Layer 6 of a small transformer language model trained on English Wikipedia (10 layers, counted from 0, width 128). Numbers have three digits each and are written without spaces.
In attention head 3, each number of a token's query is one row of weights dot the token's vector x plus its bias. The head spreads its attention over the tokens so far by the softmax of query dot key.

Query weights of the head. A number n stands for (n - 500) times 0.0005.
q0 (bias -0.030): 245606605477404278435496566564507594507486493532657515313180411524443398543454370530441577455508610659411481441813446455504575407359567574401567473423735535238276594536547447766475447588561587379514504472371621508578758603560688460626362737191293604227530593511514744447504599437248556475534418600492500435612493314656417423434442416447459541549604739784747416528289525422425551254283
q1 (bias -0.003): 565477685773630412611340452539386552455442518691662481296249537419477282552733616756355433442524713516696572334387515650465546589573596560368507480692281315304603326533289523565411262587430504511274442365652368488435532391739488451626488454500193629474772460393468505347409567343508585507351661280492594543440522331567504508798743406649684523367515507342595466347429359427591540611586
q2 (bias -0.035): 470273508525638431483397381442621377540585626596580783596482321564636496428442544451512616665659508407309513339624255545550521469553463295596573409508596564496325433258595574468410695460525524344729320469513379674783513554504807464411668236456484383622690351671602301591524305606345610551470210336862385296695591549638159555707437488467573480808602473448413528409571523546314273164579
q3 (bias 0.049): 725610599461584561598411539500534550576403525535726414487536341514438597433529586574574520654243461221390472353586536466259678608571548408447500590623574603561597405410583497641088494467634631332400520643525286536530528576522612450392612588450576637523448723551406476424382622507281344653534422477677420493733454636691500405560349387632270463573699373374390430434555401468516511364398
q4 (bias -0.028): 474449604613368512558460490449282344457270435326328586540439431427386490536515412612406337589477551520392657617275366598567576624578437523623530465571580835302500476696384513606410594596404509431593368530670379675581581506675503377556432612681638305503637513547500463478394494491674597419384491344323485574438454425609543445640520420494610519415616497573606491515565512402312316468488
q5 (bias -0.092): 439756487605568385605431302482518526409386783617487517230328508584379468393689504694584361298551453749653615605679590277680536500659536686809613514587876273366419534265467356557745617465464848500479740475421609448249445360548377587566509478383106640293666606416484452595553569447386664632246509415565530291657440363613349426243449353296642474500743462768684504566365421450137239331599
q6 (bias 0.052): 549425517542573473334604458429557379284650352314405280632583478504622459626475546543564411408472413455535755573503533412483206355674446679510532360401579560530436451678649378483459494460422555532433598449472603511287403479320559638363330573559654654601514433440391472473453500349407672619494513718535723658455627430620484660420493241600610487591520593237376500344347528478647676655575
q7 (bias -0.037): 414625613751359466398507482379327403360552609416584550295474585478576559496669620537531510548514569781514585402355537431403366477357541468460422538450436425727484378242355171493398400524576560559441428533539645635514443430573525430364715211563433844546587418401645545238476547708560685441513524706375453521592305476580483337525603520500575564542278549446323497475396381503529575553510
q8 (bias -0.058): 475615528541431570407607447365535638580534485681473427612369410587381356656381515570371581357628782647594418748575188417568547307496563558608567540254585508496462272321862373819357603454464599567481610223590496450519480488323581462508508512423293342330683652437496509456699547547367646402573524402603650440896435582629290500748635412508410372540672383750504318311197500552392578528569
q9 (bias 0.044): 670484450528445366365496552647599324635368215420485447595694614540469629275452380680558624671557493576371404060551493423414244430450659347481707457409356452481658504725533531637564554413418448412445430478508747545412365374343365707381313500481481629479465408504600537606588436577374392482493500794741639480360336542618743548588564350673504508371630526463249564475320366646768674698332
q10 (bias -0.024): 203616690603324518434562571367549566646558353416531399262393326571402605597615673404450510594199657422675548423435458317486399466464231582399423660696416526661439510576538576719405409584522355558422607459452342668472471522799555577628563433706779585373580805290381428562535329575577296459579489350407556438470611486471545433445341566354557613437521520440468518569589285574486571559621
q11 (bias -0.053): 326416500519486354505513313324600688478531660574667527373154324795598280283784643495431806290253601533562213713737379620761746633385398384464648542428314543236434553285666924454536483405304482333702408443409436534605638645510585266436315495482370227577430447688423500364532762528552385438551449456712469340624598679462666596548280639655505477638693756632531568432745422404294089230379
q12 (bias 0.093): 416454523520406549523611539618481518374471408561333589574463717500408481389385434538553511791652518433468737201446669450596405628357439619344525488519597405523438785617496159504433486504023397543410599554389605500327492512561426648504187496352493540656558729753493072384421556519558606471451447431548555578689878364287437465539370504519632492656296456440436481588409525550576611555581
q13 (bias 0.002): 507393397589463474657420483623484417564277596289561523562426519288647433700506481592438503517587440668614373526400542493413643640612745431591600611519412572411462462584284413415522512474657481623572682462645419641529452265426578494326452516432403547588540638480604465742369497454608718456381751305383477466425433477338259569561760477507444546562612677559530458506396373466425213527551
q14 (bias 0.095): 422550696405522394511593482354482348286503467540524410455599510586339547578446610574655604400731436294404430402737411475755500578391276737545500190510584418450493592601676464514727507517450301612591472476374528667647324471428650517581496507573583402245629641429480336612370275235493500486438649480637604562371531525478472533614165407504383616371546687523436469490727483446675537394700
q15 (bias -0.080): 349532318592402380516466603699295404422339727515400294362545442671487600507355419497675463406346598483357513638494519317364548583605638296544557636466491517522342629510375426487581515575571586448518468467643632411355572409418546578522530354469460488832674517602415716471418582538572682323403653500387556383583580535679348467470507547516494456411541567564457412447382515434527450795543
q16 (bias -0.004): 521386360397449500374361603480559435484330481531503711669585497371389476434585552526526335440650481524358476304520484567718397577533593535737559345601471497443560494595654664309540391555544397434330410408452314599641445568358531351602435497484481440239423469672629575757447442474320384541708407576604600351631381467615597734682517526703371575404500582363701581525486450447421601333677
q17 (bias 0.012): 456437659500637525470476344429735362532729605684647533549366476395639411478626722517525402593653440314470284185416516429348504432492437652480700504223553483408202295460738534434528398578416347571365417353383631553475247614379461305368813496301545512445546526550631386555789546425381417652392233667861699445664504380619589565848306455645483652453678325474257717350676492488666421470666
q18 (bias -0.033): 513524508567421352517547400472340308390546421527449350745599361360683660601401414504372472500653704404378697290508609431406403581388719559390306398429746416330538535607598455807740530512447395704328379277328552474380404479327500433444517384437520542589520307769571385558356393456446585658511452481664697850864566653562590504413788520508592536380733099504432365515176383466523644558496
q19 (bias -0.004): 619197405470353736651767546412377578632510383634486500683641350561715782660462635540580382430450444694572576385526635445619423577456515412321521493421453458452521482663508308500464651446326504441330636500366594265558428396378681471446500409475643668386444492387503265429446359591698636416622526395695589515561634566422518352197652529481485373609536315674168381395484562586524634500251
q20 (bias 0.014): 519515698424575405421521348563337525621521551555367701579669577727567541305364425413591543530566507492603588226656255559608714715318555408518479519389731634507360528550388548496508517468663539570483456430508551469351606530417458425518349245250486577289574737416581413313308584507372621528385460406511650526728606676541632580277325597657233543572522581744245504592480438510333523579230
q21 (bias -0.021): 423504381760399403583606464493517510503553628474514551417368537644645528489726687458336490674504664740672493462344605581429726608291387507284497543572621445591493419288259380552330589497539673243490314647449686698444641653523471397528442322326397718605500679458481429482695429636389577409432416453562507539529361490518473613554536438439514396575277396392386486516200540378467706496585
q22 (bias 0.006): 450466605479281423531710504354383503381619380576675444610627487447647534507567467409507586490347452560334637483445376469373656559433357574619398438467680542551671627471307479503440497248527559603423307365429487605396364572522531447420538352460480426478715447463656637235674537473441530542428402481542460521391539578718277398832265546441675463617668584264477722434500411465651465417628
q23 (bias 0.029): 690760438234579691476489580310371608579284385435349662545446445504543422171730455810565466554678695532592384428461530686418504774481558371380500578496481383461496708431626399523657431421243411419544477500556557500439607437430040496641393439699481610760504524688603418398531585588476592611521562405512500488708433515221291376492544462288557439295626507557353500703588323351474403563463
q24 (bias -0.022): 497507562490517403362437456477432319570630531549510624622500550390592530551451649503536471497692481453520642301701519287804625525594369473538506483337606514297379349462528530410666626260431487540435585525340567500626365590437651596439503306398595453482411391415440527670503521513427634316614343578589478447622437549583456727554324506363454468795438497559551551406535650488407350208652
q25 (bias -0.036): 706500489474581295581614519374482101462629410584608308640619602253583547571385552507575382446440497674463559437460438554608385435553443388573550580542479586468452631560572294535610554584493500381252589377213521614606379449400441535557629404643584534350634273514777224715500274390405557603477307582489476584308510514598320596515511510693386479600653408560412412454461349369707500702611
q26 (bias -0.142): 396485551703579576756433485566464578400344514404686607167089315627426619405407450562307375559346521530519306507375592661319408637736621340404472600636471630463507588620253552489419401536641634465677397698751511672316549422637455446449669533479482517678456504562470591377442678515455613549470372354367489597367627380429401530376473692496355634544275713585435414439425517441368351429411
q27 (bias 0.017): 614514517630689514626635451740594546553445468526596540440409617593638486621545424395293357359572390737560493684418536572524514572615517276373555531500443237551370530565385362621335430577503658633500531711617681616328500296398584423419640547407454484519280585493475492427443538578451364575469313620422384538317569388524480394458740517455246524541541568482386660601087452391468564727490
q28 (bias -0.045): 570440647701547535303365363423503436388331493405439258411582463452525447696391351351618483535507603605478569404380652462511472711635615675493585472824466482374593671341430405597308408644451423380583524384340514619638601270332468595545403562486629477674412406507404463546479609469846549503670357420282500575525604483568608623295666252628465528552427530404438452671406526539503741572571
q29 (bias 0.009): 569470374469595385401638579573611410461519688534474358426380456670663302469544397644310513513458516586631514756507452487370620456664536486571484399536338414642717446126329587510325503639410567484362510717438383426588568537394537584356463474294284532632533359546540637503595503474537583434454543598373426389586593572638372647633640516419579585685612550395374481320303376472481593625452
q30 (bias -0.010): 482430417647582531475372410360527611368533685650626436497396351547419574714523348476376375616303364464547612394409372521711434553497476729561533525582377728437676406566581665380385604664535483351602542672522315407734475405690661551211443514297490600642704565469465401472417439427631528550635399570402405266464453386617443720486446470426427579571379709364492589346519705507599500343362
q31 (bias -0.045): 402277458550579446569332613361414385659415569440487500459741610399377464651549413433372344568604497583303710440406345597571419469589371782491557552519535420551534630425473212541415545591490370460576513421667661476741513510500272406529546411544525365464565617407568485516468574487562510574595474579333734556437543267559519527646493319484554747437548656636453610372559467545524554638447

Each question shows a short text with each token's key, already scaled and adjusted for position as the last token sees it. A number n stands for (n - 500) times 0.013.

Then comes the last token's vector x. A number n stands for (n - 500) times 0.0077.

0 " title": 485496486508487525481508503487515495506497513520519455482481500492507529501495646486507507505468
1 "d": 489465495473456580521517546503509538486468483539533483468498489514523507531496857485506492526513
2 " \"": 460467482474470544492519532446506528519474503557521507495514533496495530517504847513535479494500
3 "W": 485462479460442543503505542452470557532477471532521482479539515530497567494511798521487483481474
4 "or": 487491486506482589489522522495518569556484456573491534497515484486498569538532783473494463505469
5 "d": 481494487477450558496501557508510549532492445545493508513533508547513547502475822506487482517476
6 "s": 469470478493458573493529506518514523510505471557490492476515510527525546508496854507487485514485
7 " Ar": 454475463488475560463517508466519524510487450543513493512522500540489549510500789512524477495486
8 "en": 481521477481499528431532528501496509495505466541479455506542490505517549532479814499498488530494
x: 493347554328714679560571379566547444455537576491430621599593539392631383587528564520594644345654532519469524496314631431518455581363623366535419419338661361433535641557509454575654535495389489433574389552339477515463489474662494652636302682313583616572354614544449504509411381413438516447434735557630499563539651265541479253718281464540388511480455630355116576401590577227431442792539
To which token does the last token give the most attention? 3 "W"

0 " 10": 488502487512489525481507503482516493510499509517518453477480499494507529500490654486505507502464
1 ",": 481490535520468526501466530458500504515473500507550494445489531509525483519514919466491489538512
2 " 19": 486496527518503545525465545466500527498501495514527498469511519462529513508487872434508468529510
3 "38": 489500517503494556493456556466489469509510511538554481506497486485514496524473877443478459522527
4 ".": 464503529503462541505456546453484541475510530502565500452484482448493494539493817476478485532507
5 " It": 457476521510450556471481522482515573494468560475543547513485496516528503526510821466499483551514
6 " was": 484496487485490574542474500466487528485472538514556466499457503472540483505515812471525494525525
7 " pre": 484485469474486555546473520474526523438460500515539429505493500487515489518528785470521481525528
8 "c": 489485478491498542489531487521501495447490524538553459484473507514519528470509876509525483525518
x: 492742591445337279520482506293541337598650484448564420469608620473648420340496483662560619396602323445504388371565530720682499558539693552582393243622647365469572534778401473541383642263446335532347222617572807541387552582431410633557410683537428537434514594437351480576370394396331488610383590497535393617530545501545279495534359411626564581355343500420467573654486701466491473597578
Which two tokens does the last token look at most, in order? 6 " was", 0 " 10"

0 " did": 490498489508488522487505501491511496504498512516515465484484500493505522500495618490505505503474
1 " not": 490496486490474528500494515520493522474474505531530462475499508495494474523509773487505505520522
2 " ": 481488480507466542521506535492511526490487477538552501487482503494512503504506758538518495516514
3 "t": 489461489510485531512504493526511535475453500507522507493489507501510500491501824527518489503509
4 "ell": 471471493489461546516517521532505497502463475549511505461523522503495497497507777501501493503498
5 " her": 465475493458462551529501523523491519470497500558536489515517520488495490516513735491543497514506
6 " m": 467474446453483523483517537486488526499498489548533475529506514478516516509519761512527477508505
7 "other": 472481492474474557521489527506505524471510503549520478516508514482511516524502742484543484517508
8 " about": 456469521486478537552480533522460489492504481546544488513518528480498502524522744519522483522515
x: 527437574481681414417489475418457495460516457483299412755597566590637403579508432536575452244620348531489516376553714384495455557413580581454506222418490490465533488694533534646602384465463546560419588582347701499615389437410612595564287529455494595653340492466420411371403695336425469508375600840812389605414547520351517516414511364370421555500493515468205611536608739434698571419509
Which two tokens does the last token look at most, in order? 8 " about", 5 " her"

0 " the": 485497488507488522483507503484512498506496517519521454481481500495509527502497648484508508503465
1 "me": 489480511460481587508507537467491548486461508533545478497480501490521524555529877480534486506518
2 "-": 479493466468485524512504542458485554517471490534538509509506502508517527517490864498530488490505
3 "ba": 507487431461498487492486519462474538487472501549527457482493497507505541531517885492541500483521
4 "s": 479478481472476534462525519518476554495494526547538485453501505536500490523531898542514512522524
5 "ed": 475471481447498526480487519507475568507490518538541485474487491522501514537531895519546499502521
6 " part": 465468479481509528479510531480510524504480498588556451487479515505519490526525828479518486492524
7 "ies": 463491502474467557500532498530495528492479468563541470479472502466521533541523811510508505548540
8 " in": 456480516503490505520491528487460526501479501576556483478481542449515514530524847490517519549517
x: 507511482425598373425539463383575684367582545517366467688588519535673454535515295529570664357662219580413373429487505447582352514485414660560405215408574439482483408770474395423510538491474544602376321519334637625489525469343638643611364507614477646682433589447448565302284451402507351515426655777794540390397596417470532436683384398603604530500420774433367618366578679434436536506469
Which two tokens does the last token look at most, in order? 0 " the", 8 " in"

0 ",": 488498491511489518485505502487512493506497514513518465482483501495506523502496628488507505505472
1 " and": 482508533514480552527463527501453534513487526508550505464476520486498499514512810488546504530524
2 " she": 470493508501474568510464522521449542476504504521551546510487512518496521507525781490530495516513
3 " had": 488498490481458592555475529507458490462499509556548496522479516454505479512520743500537500503528
4 " to": 477492488517466554521469521503452496474498497575560490519495518453510490512497777511501502521529
5 " over": 457490507493485507571477520511449474436492447535555506506488515488512495497516802518517496501525
6 "com": 487443488470464522567493530476466496479475456559523491487507497484492464497496759487502520510495
7 "e": 493449517466454534546488526495474486465488523541546517485480490491485476507486779505544504502512
8 " the": 462468498457478522547503517526458500508513499570549492501491508482512504512512791502533507518518
x: 546650579355402319375454505344554444500546553429342453575582609501730416383521352564639586344791278511489482467538441524414544629316473611370409338346515464495606523677579439561707439543506306624489429534573620555347451408196710685606441589502624650566471584502380460418479585455448475504455503897482450621413439407421389537619600389636485570502475518328327552498472569550647426421345
To which token does the last token give the most attention? 8 " the"

0 "\n": 488500487511486524481506502482515501508497521508516456471480495495506531500490640487505508501463
1 "\n": 476488505495468546491468518464508573480495563478537447420495479474499559520485763472508510511485
2 "==": 486470487464456592491467515451439590544496515522513444477500497454480554519467703468504492509475
3 " E": 478454506458447566441464517471488614507483534538559463495478510496479530508493739485496491476484
4 "ar": 487446487457464561419486495496535585506514490537524486485524483512525538504479795467483472509476
5 "ly": 477464508469472541467461513495489561494469487506539456503505510480528520518482772470481463513487
6 " life": 464468497500501591481451527483493529465519506543554463503515531466537531527490722487484455504482
7 " and": 455491507495501545452490511496468565491494539507547458484492529508517529507491850484518473496510
8 " education": 447466489497500570463462527491505535475535488534552466511484514469500536512501746498494470496521
x: 558437674450484361622406463334478668399532522407309565747615638506625321264525452580568498243821412489480357474534709453574538440383708527530635268278609427458433459570645448562720444440437401366620398596380487462678647510362659567665259520551394601396452677449311482489353594323472504381377441544422483493453675608435627420587376389602656423464509603552350559450676581446707453503588
To which token does the last token give the most attention? 2 "=="

0 "t": 486495485510486522482507501487516497504495514518520455480480499493506530501496650488508507503465
1 "al": 500488506496469546445524491547519561553467448537505499451494504478504553544487923483528500538503
2 "ent": 458472499480504554482478503516531554507482523526540482490504483477499533526494918507519476498536
3 ".": 456500525528462536487487520466487562510493524508558489443482520455487524546496783527503503524495
4 " W": 473480489509454545490485527483480591488484523506565523435490519498515530514518825477477499516504
5 ".": 463479491513468554456482527478496550509468530539524485436518517483504549549522819449483463525480
6 " G": 453476496507478528465485520490490526489480492469556522442509497535485535497531833482517450528508
7 ".": 467481479512462540432505528489489502485489496513525473440545492498506544520534801492487462526489
8 " Har": 472462492516457549491510516466501517472491489479535522458528478491496539489555807487525468541498
x: 671511508404574307547437350411479653549581444397413458621760497386723310386424602479452422534563333498508376491402603481520326602295494615542499554336617345449497581687468499383556376648513425536565531593503476591513432507367584670582663478523459737538605688623375127333394704420392478458430666625567314358390671615479469409543303501579326561515490600478222657548615574461643467418642
Which token does the last token look at most, and with what share of its attention? 3 ".", with about 20%

0 "ung": 487496487509491517481507500487515493505497512517515460481484501496506524499496626489506505503471
1 ".": 469499521525460537496488531472487542490490531508546488447500519463495514543509746495510497527502
2 "\n": 492489502513480525486488535490515560502501545474527479413490503486504536514487781492513506523487
3 "\n": 476493509512466533493471523478510561492506556487535469431498489470501542521483745484513509521484
4 "After": 473459515478465527519451524485464555459481547506540493473504488477507534514492713454479481526473
5 " comp": 472448495477485516497470513500481518480484468552533474514475492459507502491493743453493495519489
6 "le": 508453511482462507488500517515504534479481499525541491464470460476507509511494767488483501498492
7 "ting": 475441523470463522517474536509484516475486530530534509476487473479532524501496769475483493517506
8 " his": 453475499457479519504484517504488537473496541543549500503495498464504515509501763473507489510490
x: 508537491356322325402373575252566587475542417364259602518621460540809426394467365590477494351771334464561292358562443516607393440487490609348412266399722471486579437699684450640660472511413334523567511586515555490622468493425613680650374513523664589522402636524443474469453647417298488413379633708574387560398536590362531473680492468669624473475501483368250650496577529589713454469508
Which token does the last token look at most, and with what share of its attention? 4 "After", with about 70%

0 "lu": 487497486511488521479507500485515495506498512517515456479482498494507531499495642488506505503464
1 "ent": 488480502483475565473470522503539549491489538506518468488514472470499515519484890491508464514528
2 "ial": 471478494466466547464502516485538554527477499514516468488501509466501536535505824505539473534518
3 " and": 464499520501491538483478524499476559548471491521549481485487514509500516513497852510550492507521
4 " high": 473480481465502483468528520552483557488481484533538475492498517490499519504537877495520491488497
5 "-": 484480475462478492516492503491495554503455483559558485496494532483509515486501830512513482486517
6 "ran": 524486453447495518492463528517487572549483485548522487501508514471497519511515831518534508476514
7 "king": 483483530445495553497493515502507571523491459534516503501486511493489552507526830529547475526519
8 " in": 459478521495495478502466520477462565527474469591543470479489542469500520519516844503531513513505
x: 511471495486593299410638536299603619404571449534398547725599488517672483372484292575465620287651315566389384420455518376507369493550464619570435256405500514446483507657548511446539498609409370623469303582361678656517596466437652634718368472501491637717387639525517474252242455497558362525486633806731438482355668372380462496584328456547586510443359680478379574408595596538526587483409
Which token does the last token look at most, and with what share of its attention? 5 "-", with about 30%

0 " a": 488498487505489520486505502486510499505497514517517459484483498495507524501497628487507507502470
1 " mo": 485464475470478498491474527459513530484477496532538461513491506470498471500532801489531484517501
2 "d": 496453489474456516467520534505526546493497506530510460516500502488517470507511784496520501509492
3 "est": 488457483467473529468534531503521525508506509520519447508514525482523490522511815500516490497517
4 " family": 462455499499487562490502519481498503483501483556541458520501511468522492532525772497526480512509
5 ".": 475496527527459548501494524470486531495515534517543502470485516446490490535503726516513509530497
6 " His": 464475512492478548507489522489500565486496563531540510510487525472508493541518753465536486524490
7 " father": 458479504504498563501479520480502518444513557518559534503496537476535496543534758492497466516508
8 ",": 476479497513497550498500517457503482502499570505541521478490543476531502533523762494515449545520
x: 555596634400683341349536357365473467423569422544483559626642611403525416595626465492640478283693359568500464340523696422693592642400533580531459268275586389468401359691492573396569407402522468631464524480435622509483407576331689533627505504632587546581396678344409517374361617278385566429438604806530459543513483465437559398557271493597387498481520548434244627575718490404619354481635
Which token does the last token look at most, and with what share of its attention? 7 " father", with about 40%